Layer 4 of a small transformer language model trained on English Wikipedia (8 layers, counted from 0, width 128).
A neuron adds its activation times its output weights to the MLP's output. To switch it off is to set its activation to zero at one token and run the rest of the model.

Output weights of the MLP neurons that the questions are about. A number n stands for n times 0.0043.
n40: 2 -13 11 13 23 27 -15 28 -2 -21 -1 23 -1 -16 9 30 3 19 -1 15 -1 5 13 12 23 6 -27 -22 13 -22 -1 -24 20 5 -3 -4 -3 13 -6 -14 35 -14 38 -18 -11 -15 27 -21 6 7 28 33 -29 20 29 -6 -14 7 -24 14 -18 6 12 12 -3 23 8 30 -37 18 -2 31 23 -3 10 -18 -8 5 -3 9 29 13 -16 -5 10 17 56 13 12 -15 -32 -18 6 0 26 -38 1 39 -3 4 -1 -17 3 15 -27 20 -4 -1 -37 -38 -45 1 -29 -2 -1 10 18 -10 2 -4 20 7 -9 -2 9 24 21 -20
n47: 14 -39 -5 13 -11 -8 -3 -8 5 -10 -4 -28 11 39 0 21 9 -12 5 23 6 2 11 20 12 -39 18 -1 21 10 -3 -34 13 -21 -6 -40 1 21 4 -27 2 -18 -21 -32 5 22 -16 -2 -27 -17 17 18 -10 2 -1 -22 -39 -18 35 36 9 13 -26 -12 40 1 -37 -54 3 -4 -10 -6 -7 -50 -24 1 6 34 -13 -1 6 44 20 3 19 16 20 24 -2 -25 11 -28 1 -6 2 14 -10 -7 24 -2 -7 -2 20 -44 27 -4 25 -33 11 -48 -26 4 15 2 -30 -7 12 17 -26 -19 -3 -14 37 -12 -11 -15 29 -9
n70: 11 14 -2 -1 -1 43 -11 -19 -6 4 20 -2 -39 8 19 23 15 -9 -22 -16 5 2 16 -31 -32 37 12 3 4 -22 45 -18 -19 54 20 17 -31 0 -3 -6 13 -24 15 1 -5 1 15 34 32 -72 9 6 27 -7 2 18 -26 -4 -18 -12 -6 3 27 -16 -3 2 24 33 20 31 5 7 14 -22 9 -30 -12 13 2 -30 1 17 -39 -30 8 17 -18 37 4 17 32 17 -4 -7 -34 -12 11 -21 -26 8 14 3 -3 -27 -23 -58 47 -28 -26 -50 11 -3 28 -5 9 1 5 9 18 17 35 27 6 13 -19 -9 8 25
n71: -11 28 1 5 -16 -26 -16 5 5 27 -1 46 -19 23 6 -8 -22 -34 -6 9 -20 -4 3 22 -43 21 -4 -17 -11 -19 46 16 -11 -27 -2 15 41 -26 43 -12 -1 9 1 -13 -18 12 -5 -1 -14 -23 8 -23 -42 -8 20 22 -19 0 -13 17 -28 33 -36 12 -4 16 16 -83 0 -1 10 -4 -12 21 -19 -7 19 -21 5 -1 -2 -34 7 -14 8 16 -14 28 3 18 -3 -16 -10 22 27 29 42 55 -21 -18 -9 2 19 -50 12 -16 0 -8 -5 -27 -10 -8 -23 -34 13 -5 -21 23 25 17 -5 29 14 26 -14 46 -22 -16
n98: 7 15 34 6 -19 20 -38 -16 -2 19 -14 -20 34 -10 -12 3 -7 8 -48 -12 31 20 -15 -10 -18 -54 5 20 5 0 -33 -9 8 3 -19 42 2 -1 -1 -1 13 -16 36 16 -16 -24 15 -3 -1 -41 -16 13 3 7 -4 16 31 -29 16 -11 -2 20 -7 -17 -17 -27 7 -50 -1 14 16 -18 30 -4 25 -9 3 26 6 -10 -16 -15 3 19 -22 10 16 -30 2 -1 -13 -25 -3 4 14 -19 -34 -7 -31 9 -6 -4 -25 -55 12 39 28 32 32 -22 9 13 -3 40 -5 48 -17 -4 -23 41 7 10 -5 26 1 17 11 -7
n107: 1 4 -13 -21 -42 12 21 -2 -5 -6 12 -16 -14 -9 -22 8 -6 -4 19 -5 -6 10 -18 13 2 -25 7 7 29 13 39 -26 -31 32 22 27 31 -15 -12 4 8 -15 -34 28 0 15 0 35 -11 9 4 0 -11 -7 -14 -20 -30 27 52 -12 -27 5 -37 11 -3 -31 4 -51 -4 -36 -27 -9 11 -21 -3 -9 -15 -3 11 8 2 32 -19 22 3 -5 -13 16 -4 -9 -1 13 13 -21 1 -14 5 26 9 -39 -43 -3 -3 -22 1 -3 -16 -6 -10 5 -22 20 -22 -27 6 26 3 0 27 28 -20 4 4 -14 -5 -15 14 -11
n110: 22 -13 15 24 -2 20 -1 -42 2 30 -23 14 10 -3 -1 -22 14 -22 -23 34 -29 -12 7 -12 6 52 12 33 -22 -34 -51 -1 46 12 -19 -11 -15 -19 8 13 -17 4 -1 15 25 3 0 16 -1 -3 -12 41 7 -14 -10 18 12 -27 -14 -18 14 -12 18 27 0 19 6 13 -15 -20 35 31 18 -5 11 2 9 12 -34 -6 12 2 1 -11 32 -13 -13 31 12 -30 7 12 25 9 -26 17 36 -29 5 14 -6 22 30 31 22 -6 20 -21 52 -2 9 6 -4 7 -12 -43 -14 3 -14 -22 -3 17 -61 16 -15 1 -33 34
n112: 8 -5 16 -22 -1 -23 -2 -2 -14 -8 8 7 11 36 19 -26 15 22 -31 4 -56 -6 -12 -27 0 63 5 17 22 4 -24 18 4 -33 -7 -7 18 6 4 13 -5 9 4 -18 13 -14 6 -6 -10 21 -10 -9 38 -6 17 3 -13 4 28 -8 -32 2 23 25 4 11 -13 -5 10 6 -35 -8 16 6 -2 42 -8 17 -19 22 40 -8 11 -17 5 21 14 -10 21 9 -23 -21 -9 3 20 13 24 20 -28 21 -15 -4 29 -29 2 31 -20 7 18 38 25 16 15 -10 5 41 2 0 16 13 5 9 -19 -7 -2 -33 11 22
n156: 5 31 -31 14 -37 1 2 -2 11 21 -1 -11 18 -2 -16 -2 8 -1 -32 -2 16 30 5 -33 -26 -50 -30 -5 6 -15 -7 -35 -6 -36 -18 -1 -7 1 26 13 -14 -19 3 14 6 4 -11 -21 1 -24 32 22 -3 -18 14 28 -8 -5 -3 -14 -41 33 -3 -9 35 25 -5 -55 8 6 -23 -7 6 17 -16 -39 12 1 6 -21 -3 6 29 29 36 -9 -6 29 21 38 10 4 29 -23 -22 6 21 18 3 13 4 -16 23 -44 -27 -15 -9 8 -46 -28 -12 -10 -2 7 15 -23 -13 -5 5 11 36 -51 -15 -10 -18 -21 39 2
n162: 17 -29 -3 13 -34 2 13 17 -3 4 -22 -11 6 11 2 18 -12 -1 5 -32 -4 -15 19 7 -24 -95 -1 -29 -35 14 -7 -7 15 9 -13 1 12 -37 40 14 -21 5 -38 22 22 18 -16 26 5 -11 -69 -10 23 -13 15 -6 -4 32 -18 26 6 -6 -6 9 12 -23 3 11 1 -8 2 -22 -8 4 37 -17 15 11 -18 -9 -28 -26 -16 -12 16 -1 2 10 -8 -19 14 28 3 -10 12 20 -5 -12 -30 6 -8 7 10 65 13 7 1 17 -1 -40 22 21 -9 -17 -3 14 13 12 -3 -29 21 -12 -11 -6 -18 1 1 -1
n187: 22 -1 -22 -17 38 -8 -32 -15 -22 12 19 -22 -15 17 0 -2 4 -36 -39 13 5 14 5 13 12 39 -14 -4 -5 -15 5 5 -18 -5 5 13 24 -6 5 6 5 49 4 15 -23 -16 -37 23 15 3 20 -8 0 4 5 31 -5 2 -46 7 -1 -4 3 13 14 -16 -4 -8 34 -10 -2 -7 13 -36 13 27 -24 -47 30 -13 1 21 38 42 26 -4 -24 -20 -7 -6 2 -11 20 11 11 16 0 12 8 -4 -12 10 -2 -15 1 -2 -5 13 7 34 17 18 24 22 7 -14 -36 -8 1 -21 -37 -5 26 21 1 27 -32 -20
n205: 4 -2 3 11 -14 -23 10 20 0 6 -11 -28 8 -26 25 8 -8 -11 4 6 -37 -10 -13 -21 -13 25 4 -7 25 5 18 43 2 -7 1 9 -9 -1 12 -23 32 -1 39 7 -2 10 18 -18 41 -9 29 11 -1 -35 -8 -6 17 -2 1 4 -12 -20 -13 -3 28 7 8 66 -11 -12 40 -7 10 -4 -50 35 -11 29 -42 -1 -10 14 12 23 -12 -7 -2 -1 20 -27 3 -17 1 17 20 9 18 50 -45 4 6 2 -4 17 17 11 -5 -17 10 38 20 6 15 -27 4 -14 -5 -12 -27 25 22 -22 -16 -8 -22 -18 9 44
n213: -6 3 -27 -16 22 19 -15 17 2 -4 -29 -27 -2 8 -18 8 12 -23 14 -30 -9 28 12 -6 31 -10 6 6 9 -6 67 25 -6 17 -9 7 9 -26 -10 0 13 14 5 5 5 12 -7 27 -43 23 9 -20 -16 31 19 2 -6 -1 -7 -2 20 -11 -6 26 4 20 1 -50 -4 17 0 -24 -21 50 -9 -22 -13 -3 20 13 -21 16 -21 -23 2 -15 -16 -15 45 5 -10 -15 26 -4 -5 -11 -16 -7 7 9 40 -19 -11 -85 -10 -33 11 -24 2 5 -7 4 19 -1 32 -20 23 43 -1 38 6 -29 3 13 11 14 -24 -25
n214: 13 7 13 3 14 23 -24 -3 7 -13 15 1 -16 -13 25 4 -20 32 22 16 0 6 -8 27 -10 45 34 -15 -9 46 -7 23 5 -7 2 8 44 -16 16 13 12 -4 20 -36 -11 9 31 19 25 22 7 17 12 -18 25 34 -37 -15 6 2 38 -26 -2 43 -25 -20 -1 4 -21 4 -12 -11 -24 -11 27 -13 2 -7 12 -20 2 9 6 -8 1 3 -29 50 -1 -16 1 1 2 -21 11 9 4 -10 -3 22 -6 3 -3 29 27 -6 -8 47 11 -9 15 24 -13 -5 3 45 4 -8 -10 8 -39 29 -5 21 -1 0 -2 15
n218: 22 30 22 -2 29 14 34 11 -4 8 1 -16 -1 39 14 26 -2 10 15 15 -1 -7 -1 7 13 31 -5 21 -3 4 10 -23 6 -3 -1 -25 -37 38 63 29 -19 -9 -24 -31 11 -20 41 -5 -7 -1 0 5 22 31 -20 -5 30 -12 -4 -14 0 -16 -46 18 18 13 -11 -35 -17 -3 12 13 29 -34 -15 -2 15 8 28 33 -13 31 -21 -30 10 -15 -25 -21 -29 6 -5 7 11 11 2 35 0 8 -22 -12 -18 3 -15 -20 16 7 35 24 6 5 -27 -5 9 15 23 -61 -27 35 2 -16 -16 1 2 33 54 -15 -2 13
n222: -3 -37 12 36 1 -27 -13 -6 27 -30 -26 -33 1 -9 18 -6 27 0 22 -4 -16 -13 16 -37 -19 -28 22 12 0 20 -27 5 6 -8 -21 -8 -19 7 33 -38 -8 10 -4 -20 12 -6 -16 7 8 5 1 -23 -16 -19 4 1 18 17 -26 -18 -5 2 -5 14 -33 29 9 17 12 27 43 19 3 -2 -32 4 -2 5 -9 1 -23 -23 2 -5 -23 11 1 14 -10 -6 20 -40 -8 -3 42 -21 16 2 9 24 13 5 -15 26 3 -7 3 -24 -9 20 34 -24 -6 34 -23 -10 19 1 -16 22 24 -9 1 -13 12 5 -50 4

Each question names a token from some text and the token that comes next. It shows the activations a of the neurons there, in the order above. A number n stands for n times 0.029.

Then comes g, the gradient of the next token's log-probability with respect to the MLP's output, scaled to length 1. A neuron's effect is roughly proportional to its activation times (output weights . g). A number n stands for n times 0.004.

"the ", then "X"
a: 0 -5 4 -3 1 0 0 1 0 14 1 -1 -11 -1 0 1
g: -24 27 -8 7 -18 -5 -8 19 -9 4 15 4 19 43 32 -7 -3 -5 16 5 -8 30 -21 18 -38 -6 9 0 31 22 -13 -16 -11 33 10 -8 -3 19 33 -4 -12 -3 61 -40 -34 9 -20 -64 16 -30 3 24 9 37 -11 54 -4 16 49 -24 -18 27 11 1 -8 -25 24 -3 -3 11 -12 17 11 -14 -25 -8 37 -6 9 -23 -9 7 -8 -20 -1 43 22 2 30 -25 -13 2 60 15 5 25 0 21 -36 4 -14 -7 0 14 -34 -3 -25 -21 15 6 16 -6 -20 -22 -36 -5 6 -16 -11 -14 5 3 -54 -15 8 23 23 23
Switching off which neuron hurts the next token most? n213

"| ", then "199"
a: 8 5 -9 -2 0 -2 1 -4 0 1 -3 -2 0 0 5 3
g: 16 -24 -17 -13 9 6 -23 8 -5 21 8 14 -10 8 -24 50 23 24 32 -43 10 13 -10 -4 7 2 21 -22 -18 -21 1 20 20 -13 -9 -5 -2 -34 -9 16 -38 15 -7 -36 -37 18 -15 -36 -48 10 -17 -7 -13 -16 27 -17 -9 -8 -8 -6 2 -17 61 -16 31 20 2 -27 25 5 16 -18 -44 5 1 55 -14 -6 61 -12 15 2 9 4 22 -21 -17 -3 -16 11 8 -36 -33 15 -40 -24 -18 -44 12 1 -44 22 -46 -12 11 -31 16 -11 0 -7 -2 -25 27 17 0 -5 -6 -29 0 32 6 -20 -7 13 22 2 24 -6
Which neuron, switched off, raises the next token's probability most? n40

"si", then "ble "
a: 1 14 0 -8 16 -2 -3 -1 -31 -3 -6 -4 1 20 -2 -49
g: 0 -2 -11 -13 -14 26 -41 -23 -14 6 25 -27 -21 -9 12 -6 9 -15 41 3 62 6 11 24 -9 4 6 -3 22 -40 2 -3 -16 5 23 -15 33 -21 -10 32 28 23 25 -1 -63 -23 -13 -11 -32 16 11 -56 -10 -11 -29 2 42 -35 15 20 32 2 16 -12 0 -9 -8 4 -21 -35 -5 -16 -26 -5 -19 38 21 -17 14 -1 11 -5 6 3 -10 2 -5 19 -42 21 4 -17 -5 4 10 36 -1 -24 26 16 -19 16 -12 -11 -37 -12 10 -61 29 19 -35 -12 -31 -27 9 2 32 41 -7 13 19 -3 -6 -6 -13 -2 33 -9
Which two neurons, each switched off alone, lower its probability most, in order? n222, n156

"ip", then "ating "
a: 9 1 -3 1 1 0 3 -5 5 -3 0 15 0 1 9 13
g: 12 -6 5 4 5 -14 8 4 33 -1 23 -11 -12 -39 -21 -21 9 -22 11 13 -29 -24 20 39 9 -7 -1 -36 13 24 6 47 -5 -47 -3 -57 7 -28 24 -14 -22 3 2 -1 -6 14 -13 -4 -11 -7 0 21 -29 26 17 -26 -15 -26 17 14 9 -20 1 -29 15 2 -71 20 2 22 16 21 -38 -48 -18 -6 1 0 -18 -41 -8 -6 -29 22 26 19 4 -24 1 15 5 -22 -14 -31 -14 45 -29 -17 -7 -3 11 3 -23 27 17 -11 -31 -13 -5 7 -5 -10 4 6 -19 16 38 -17 -50 23 10 -3 -47 -41 33 2 19 2
Which two neurons, each switched off alone, lower its probability most, in order? n205, n222

"min", then "ant"
a: 1 2 37 0 -3 2 2 -10 12 -11 -12 -1 -1 57 -4 -5
g: 1 28 18 44 10 -7 1 -6 6 -36 -47 -11 17 12 4 12 -45 -5 -2 11 18 25 29 -43 -20 13 -9 -26 -14 0 13 36 -22 18 16 41 -6 -8 33 18 -13 13 30 9 26 -39 25 9 25 -6 -23 -4 2 24 -15 1 -1 27 -27 -7 33 -11 -14 13 21 19 28 -18 -46 8 -1 -24 -9 36 12 -2 0 -4 -17 2 -30 -16 7 5 33 5 27 28 2 5 25 20 12 22 10 14 34 -4 -41 0 40 -30 -29 9 40 19 -16 1 21 1 43 -13 -15 19 40 -9 -16 20 12 39 -25 14 26 3 -36 -15 -20 -37
Switching off which neuron hurts the next token most? n214

"det", then "er"
a: -3 4 6 -15 -2 -1 3 11 1 -1 -5 4 -7 -5 -1 7
g: -33 7 2 -31 27 2 8 -3 13 1 8 -17 36 -18 -45 -13 29 1 8 35 -20 24 0 4 7 -4 23 4 -30 -6 12 -40 -4 30 9 -9 -6 -26 -7 79 12 6 -18 -36 -38 4 13 -14 21 -6 -1 12 8 8 1 31 12 5 5 4 31 29 12 8 11 8 -12 -1 15 14 -3 5 -12 0 -11 -23 -23 -23 -8 -17 4 0 -9 -37 -35 18 20 -9 27 17 -22 30 26 -44 12 12 17 -18 9 -27 -18 21 -35 -6 54 47 1 7 -40 6 25 19 8 24 4 12 33 1 -23 12 -6 63 -24 32 30 -26 -24 3
Switching off which neuron hurts the next token most? n71

"N", then "av"
a: 0 -8 0 -7 -1 -1 -6 0 -3 1 -2 17 0 -3 -3 -4
g: 2 -2 45 10 -47 -28 -15 -21 11 -25 -33 -30 -17 -7 15 24 13 -6 10 -10 -30 8 -2 -27 0 4 0 -29 -4 2 -5 -6 -8 -15 3 23 12 -18 -10 55 -45 24 20 2 21 26 -7 -10 6 -21 -9 -11 -39 11 23 -1 10 -15 4 16 -8 -1 8 -22 -42 25 13 -11 -19 2 53 0 -12 -9 -10 20 -24 -42 -14 23 17 7 1 -40 12 35 19 44 21 -23 16 31 38 -11 24 33 -19 33 7 -8 37 -3 1 -9 23 -36 -20 24 17 -2 28 -31 -11 -13 15 -4 -50 -19 22 34 -15 34 -19 11 -29 -8 -20 19
Switching off which neuron hurts the next token most? n205

"av", then "el "
a: 5 12 15 0 -2 0 -12 0 0 -13 -7 -1 3 -6 -3 -2
g: 14 -22 15 21 -9 -13 -27 -10 -52 -21 24 -20 -12 -14 -21 -2 12 -35 8 19 -34 11 7 -17 33 -8 -2 18 -28 30 -10 -18 -10 -9 1 4 -42 48 -3 9 -12 -50 -9 14 0 19 -4 16 -27 0 8 3 38 7 -35 -11 49 11 23 -16 -24 4 -51 -15 -8 17 3 11 -10 9 -40 -7 19 39 -10 22 -3 14 9 20 4 -1 -34 17 2 -24 -20 -10 41 -20 -3 -35 -55 -22 -39 32 -55 10 -20 -19 -9 -17 -11 11 -18 -30 5 -7 -3 7 -48 -1 8 26 -5 -20 31 2 26 6 -6 -17 8 6 9 -17 15 -24
Switching off which neuron hurts the next token most? n214

", ", then "he "
a: 4 -1 1 7 -4 3 2 1 2 -1 0 1 -9 -3 -1 2
g: 19 -12 -7 25 -58 12 38 -5 -27 -8 29 21 38 -12 -7 -13 -6 21 0 -26 -22 -12 46 3 -18 10 -1 -28 15 -27 -3 -29 4 -27 -4 -31 14 1 -6 14 -23 -5 -17 -34 -5 -8 7 -30 -12 25 -16 0 1 2 -24 -27 31 -35 -27 30 16 16 -13 4 -41 -6 18 10 10 -1 -7 53 18 5 -9 27 -9 -13 10 29 27 2 5 40 -4 -19 -10 8 -24 15 -41 -16 -20 15 9 -41 3 -4 17 -16 0 47 -18 6 22 11 -3 -5 -9 6 11 -23 27 -69 29 0 -35 -2 8 35 -40 24 -7 -37 10 -23 15 -15
Switching off which neuron hurts the next token most? n213

"\n\n", then "The "
a: -10 -8 13 -2 27 0 0 1 -1 2 9 0 0 -1 0 0
g: 35 35 3 -11 11 5 -29 12 -40 32 39 1 -4 27 24 -31 -11 45 -4 -5 -9 31 -6 4 -9 -14 6 2 -8 6 0 13 -6 -20 -42 -9 -14 -1 16 -20 10 -7 31 11 30 28 22 32 -19 8 14 43 -24 9 -18 -16 -15 -35 10 11 -2 17 2 -18 13 25 -3 -9 -14 -1 3 -48 27 3 29 11 13 1 -46 -5 -28 4 39 -39 -1 17 -26 -27 22 -66 0 -28 -23 -35 2 18 29 -18 -22 -5 10 -76 0 1 36 3 16 -13 -15 4 -7 5 -24 19 -4 -21 -5 -5 -20 -5 22 -9 26 17 -11 2 7 29
Which neuron, switched off, raises the next token's probability most? n47

"j", then "ak"
a: 38 0 -4 -28 -6 -95 19 0 -5 -5 1 -3 -13 1 2 34
g: -6 -29 -15 24 6 28 -1 13 1 -34 -6 18 -13 9 29 -18 -27 31 -10 30 -32 -3 -6 -12 20 0 -54 -58 -26 -10 1 1 -10 5 -17 1 40 -8 2 -23 4 18 30 11 -25 -7 32 -14 11 -18 21 31 -22 26 25 -11 9 6 33 -22 -6 10 6 25 -24 3 20 -1 -5 -35 -2 30 -45 60 -18 25 33 10 11 -2 -10 4 -7 -31 0 3 7 6 18 -11 9 -15 -23 -4 -15 -24 -14 66 14 7 -37 4 7 -1 -20 -1 -19 7 -4 -11 20 19 3 21 39 -1 -43 -27 46 -37 -11 -23 -4 6 45 -13 -9 1
Switching off which neuron hurts the next token most? n40

"| ", then "Ad"
a: -5 -2 0 -3 -5 -3 4 -1 1 -4 -2 2 1 1 -9 3
g: 19 -12 9 15 -20 16 -26 -1 17 -4 -30 -8 26 22 11 48 -61 -8 14 28 23 19 -8 -32 -29 -11 -17 -30 21 7 -1 9 2 -5 -53 13 -9 -21 -21 -37 -16 -32 14 19 -24 6 -19 2 5 -17 -13 7 -15 -14 13 -18 -11 -10 -20 -2 -69 -24 4 6 -14 0 -23 -22 5 -4 9 -5 7 -23 12 11 -19 7 27 -52 7 -31 18 17 22 -31 24 -5 -8 -12 -34 -24 9 23 -21 -10 -44 23 10 -7 9 -27 -18 -22 -8 42 21 0 -32 -18 -5 -13 -22 13 -49 8 -1 -22 5 47 24 -21 13 34 -36 4 8 3
Switching off which neuron hurts the next token most? n218

"\\", then "end"
a: 4 -2 7 3 -6 1 -3 -29 1 -1 2 0 -5 8 -11 -2
g: 5 -16 1 -13 15 8 -30 -13 -5 9 10 -32 -32 -29 38 35 21 2 -27 -32 18 -3 -19 -18 9 33 1 -20 -35 -22 21 57 45 -12 28 13 52 4 -22 38 1 8 14 -42 8 11 0 17 21 -4 -18 31 -42 14 -2 11 17 20 4 17 17 -53 45 33 17 -7 11 4 21 -9 29 -12 -9 2 12 -12 1 -37 -13 -8 2 -9 -4 25 -35 -4 -28 -2 34 -15 -34 -16 2 -14 28 -38 7 24 28 -4 26 -28 23 6 10 -14 -15 12 35 8 -9 0 20 -50 11 3 -2 -4 3 2 -10 1 24 8 39 0 -3 -20
Switching off which neuron hurts the next token most? n214

"Ind", then "on"
a: -3 1 0 -1 -11 0 -3 -3 6 -4 -42 3 0 5 0 1
g: 18 -35 -36 -14 -2 12 27 -16 15 2 58 11 -8 18 24 1 16 27 8 -11 -1 -14 -22 7 11 -10 5 -28 -5 -19 8 5 -39 -6 13 21 -35 19 -6 -42 -19 -14 4 -6 -31 -1 1 43 -3 -53 26 8 39 -7 17 9 -7 -26 26 -22 -22 34 -21 -16 5 14 -13 0 1 13 10 13 9 -25 -21 18 19 12 -31 9 -29 16 11 37 -35 -5 1 -11 13 54 12 -5 -7 0 -1 -17 -22 0 43 -4 12 3 10 34 -19 -9 2 11 -6 8 20 41 -30 12 36 2 -7 -4 -46 -1 -20 45 -45 -55 9 -36 19 4
Switching off which neuron hurts the next token most? n187

"f", then "way "
a: -5 8 -4 -7 -6 16 2 2 -39 3 -7 0 -14 -8 -1 0
g: 3 0 8 12 24 21 -15 -24 13 -26 -49 14 -19 10 16 3 -19 18 -3 11 16 -34 -3 -9 -20 -13 11 -22 14 40 7 30 31 20 40 12 -44 -24 7 9 9 -22 -8 -7 -8 -31 -2 16 15 -5 0 -30 4 -15 2 37 19 38 -3 16 7 -71 -30 -18 23 -26 14 -6 -8 24 -7 -25 -17 -26 15 24 -26 -37 -39 -21 -38 18 23 49 28 -8 -14 15 -24 15 -27 8 -4 -4 -16 2 -50 -3 -10 -20 19 -21 45 13 -27 23 -9 -8 4 -10 2 -4 -26 21 -13 13 2 17 15 -3 -9 -5 -8 16 -38 13 20 -54
Which neuron, switched off, raises the next token's probability most? n214

"ation", then ". "
a: -2 3 7 -9 -1 0 1 -11 1 8 -1 6 -3 17 1 -7
g: -1 24 -22 -43 5 3 -18 6 -25 21 6 -8 1 40 -5 -7 10 -19 2 -56 33 38 -9 -1 -3 2 0 -28 -10 -22 -8 -23 38 -2 11 -45 14 19 -20 -14 25 -35 -17 34 -43 13 30 -9 -6 9 -8 9 -35 -2 0 48 25 5 38 1 15 25 -12 25 7 -38 20 25 5 -10 6 -44 9 18 -32 -37 -3 31 -24 0 -40 19 11 1 15 -34 29 0 -7 30 -15 1 -13 -1 25 21 1 -1 -42 5 5 14 39 8 3 -17 5 15 -19 2 -63 -37 19 2 7 2 -22 24 -9 -23 16 -14 14 -18 -33 -2 10 2
Switching off which neuron hurts the next token most? n222

"m", then "ass"
a: 5 -2 -6 -4 1 -4 2 -1 0 -3 -6 5 0 -1 -1 -4
g: -11 4 -3 33 -2 -10 -17 -8 -7 15 13 -35 -23 -7 2 -18 24 -10 -21 15 -3 -18 2 -26 32 11 -16 8 -34 32 10 -32 0 22 2 34 -59 -11 -10 -53 -4 24 26 38 10 -3 14 -34 -58 -2 2 -15 20 -13 33 -42 8 -1 38 38 10 9 8 -36 18 12 18 0 -33 10 17 -10 -39 -16 20 -16 21 1 16 -29 13 32 -6 16 9 18 -26 41 1 -22 8 28 18 -19 62 -17 17 11 -1 40 28 28 23 4 22 -6 -3 15 8 -2 11 -16 -4 -36 14 2 -14 15 32 15 21 18 15 0 -18 24 4 5
Which neuron, switched off, raises the next token's probability most? n70

"i", then "op"
a: 0 -2 4 -1 -6 -25 8 -4 3 -3 -19 0 -4 -7 13 -12
g: 23 2 32 36 -10 25 17 -25 -19 -15 -17 18 -20 -14 16 4 10 -21 -1 18 -54 -51 3 58 9 -2 23 28 13 19 -11 -8 -8 2 -27 17 -4 19 26 -45 10 34 8 -20 17 10 3 -2 25 -27 -11 -62 -13 10 25 17 -21 -5 -13 10 16 -1 -22 -5 -24 15 -15 -1 -3 7 21 15 33 -22 6 22 -2 -11 33 -3 -27 2 -7 -28 22 22 10 -4 36 -6 22 20 31 -27 57 -16 -30 11 35 -7 -62 -2 -37 4 -13 10 0 17 -8 -1 19 -9 21 13 -15 -19 11 26 1 38 -25 -25 5 -26 -18 -8 5 9
Which neuron, switched off, raises the next token's probability most? n222

"re", then "pl"
a: 0 2 6 -6 -1 -9 19 -43 -1 -12 -3 -3 1 1 -17 -1
g: 41 12 24 -44 43 -10 16 53 8 3 12 -11 -9 -19 -21 17 16 -26 1 35 -18 -19 17 -42 -10 -4 -22 -29 13 1 -2 -4 2 25 12 -10 -24 -7 23 20 -6 5 -17 7 -34 13 26 -15 5 -11 13 18 23 -21 -29 -39 15 42 0 -31 9 -22 -33 -20 42 8 3 2 -49 -15 5 -2 -6 -7 -2 -13 -13 -17 -17 -17 24 -21 -16 19 -15 43 -5 4 -38 4 1 41 1 15 -31 -16 -10 -28 -12 4 -4 42 -31 6 -7 -11 3 15 33 -9 -11 -6 -49 -47 14 2 -39 12 -4 11 -23 4 -7 6 -1 56 -14 -27
Switching off which neuron hurts the next token most? n112

", ", then "on "
a: -1 0 -1 7 9 24 5 1 5 0 -5 5 -2 0 -10 4
g: -23 -16 18 1 -5 -13 63 -5 7 -15 -13 -28 -7 -13 -18 12 24 -7 -23 -46 4 -8 -31 15 -1 1 -20 11 27 -36 5 -20 -58 7 21 35 40 -16 -1 -11 -16 -1 17 -12 -22 -15 31 -25 -18 -21 -7 -16 34 9 -25 -14 -14 29 12 -27 15 -9 -45 -14 -11 -21 -13 1 -12 1 -2 13 12 13 -20 -5 9 33 10 8 6 37 -31 21 -28 6 12 12 -20 5 -45 27 -17 -18 0 13 -6 10 34 -15 -4 0 11 -13 74 -12 -26 0 -15 14 -40 -44 -59 6 0 9 -4 22 -6 -31 -16 8 -33 -9 5 -4 -13 14
Switching off which neuron hurts the next token most? n107

"a ", then "hum"
a: 2 1 2 -2 -4 -2 2 0 -1 50 0 3 3 -1 -3 4
g: 41 -12 -1 -14 -14 16 19 50 30 10 -1 -31 -41 18 -24 3 -51 -30 -31 -6 -11 -6 -8 -47 8 2 -19 -19 40 -4 -1 42 35 34 -17 30 -33 0 -32 3 -20 13 -9 11 -8 -25 23 -38 -7 33 -7 13 2 -11 36 -33 3 -12 -5 -20 -25 1 34 -4 -24 -31 6 9 7 -19 -16 5 -57 6 1 -6 21 10 20 17 -6 5 34 6 36 -26 -9 16 -13 6 35 31 23 -17 26 -18 14 -7 -13 -19 -17 0 -35 -2 31 38 -15 35 -20 1 -19 3 -20 -3 31 13 3 20 -9 -13 22 20 3 -15 -24 16 20 -8
Switching off which neuron hurts the next token most? n162

"be ", then "in "
a: 0 -5 61 5 -1 1 0 0 2 10 0 -2 0 3 -4 3
g: 55 -31 24 -10 -12 -45 8 -29 -39 -36 27 -9 9 -23 -5 28 -16 -9 -5 -29 10 -6 1 29 -21 -5 -16 -7 29 -17 -9 -5 -2 -23 35 -19 9 -10 -48 3 -7 4 28 16 -28 -5 16 14 -1 -14 11 -25 12 0 -30 15 24 4 -7 -19 2 -7 -47 2 14 -11 9 -5 43 -8 -12 -14 -24 -21 -8 21 -18 16 16 5 -9 14 2 -14 -15 -1 9 9 1 30 -21 -22 22 -38 -44 7 -7 -3 26 7 21 28 25 10 26 -2 41 -32 9 -10 -20 -8 -4 -28 9 -18 9 -2 -71 62 23 24 -44 20 6 -7 16 25
Switching off which neuron hurts the next token most? n70

"6", then "6"
a: 6 2 17 -2 -5 0 4 10 6 6 -4 -1 -3 -1 4 -1
g: 29 42 21 8 0 1 -11 -2 -20 2 24 -26 53 6 -7 11 -24 -7 -45 -3 -14 -5 -18 17 14 -1 -20 -13 -11 26 1 -19 -36 19 7 12 -32 0 22 44 21 -1 44 -11 3 3 6 36 15 18 -14 -30 8 -31 15 -18 -32 11 -27 -14 4 -8 -11 -21 6 0 -3 -6 -41 1 45 -3 -6 8 -7 -37 -2 17 33 -25 -6 -13 17 -37 12 14 -24 2 -8 27 40 -45 -24 17 4 9 -9 -13 10 -22 18 38 -14 4 1 54 3 -32 -24 -18 46 10 6 -8 24 -5 -38 -20 -14 -32 -21 40 30 -11 -42 -10 16 3
Switching off which neuron hurts the next token most? n70

"f ", then "of "
a: 1 -2 16 2 3 -1 2 -2 0 -1 12 -1 0 -1 0 7
g: -48 -18 29 8 -12 -23 -13 -20 10 -32 -18 2 -2 -46 0 22 27 35 -25 9 7 -33 16 -7 11 2 -38 25 -43 16 3 -2 18 4 -54 6 15 2 -4 -1 -30 18 6 -43 40 -26 22 -19 0 16 7 -17 44 24 -16 -10 -3 -31 13 23 -12 -20 17 -17 -40 8 -44 1 -14 -4 46 48 11 16 0 7 -49 28 -6 9 11 5 5 -16 19 1 -15 12 20 -46 23 42 -19 1 15 11 -2 -6 -16 -5 1 16 28 10 16 9 -39 14 -11 9 5 -17 -13 -17 1 -14 24 -15 -20 -16 -9 -22 -15 9 -60 -15 -7 6
Switching off which neuron hurts the next token most? n222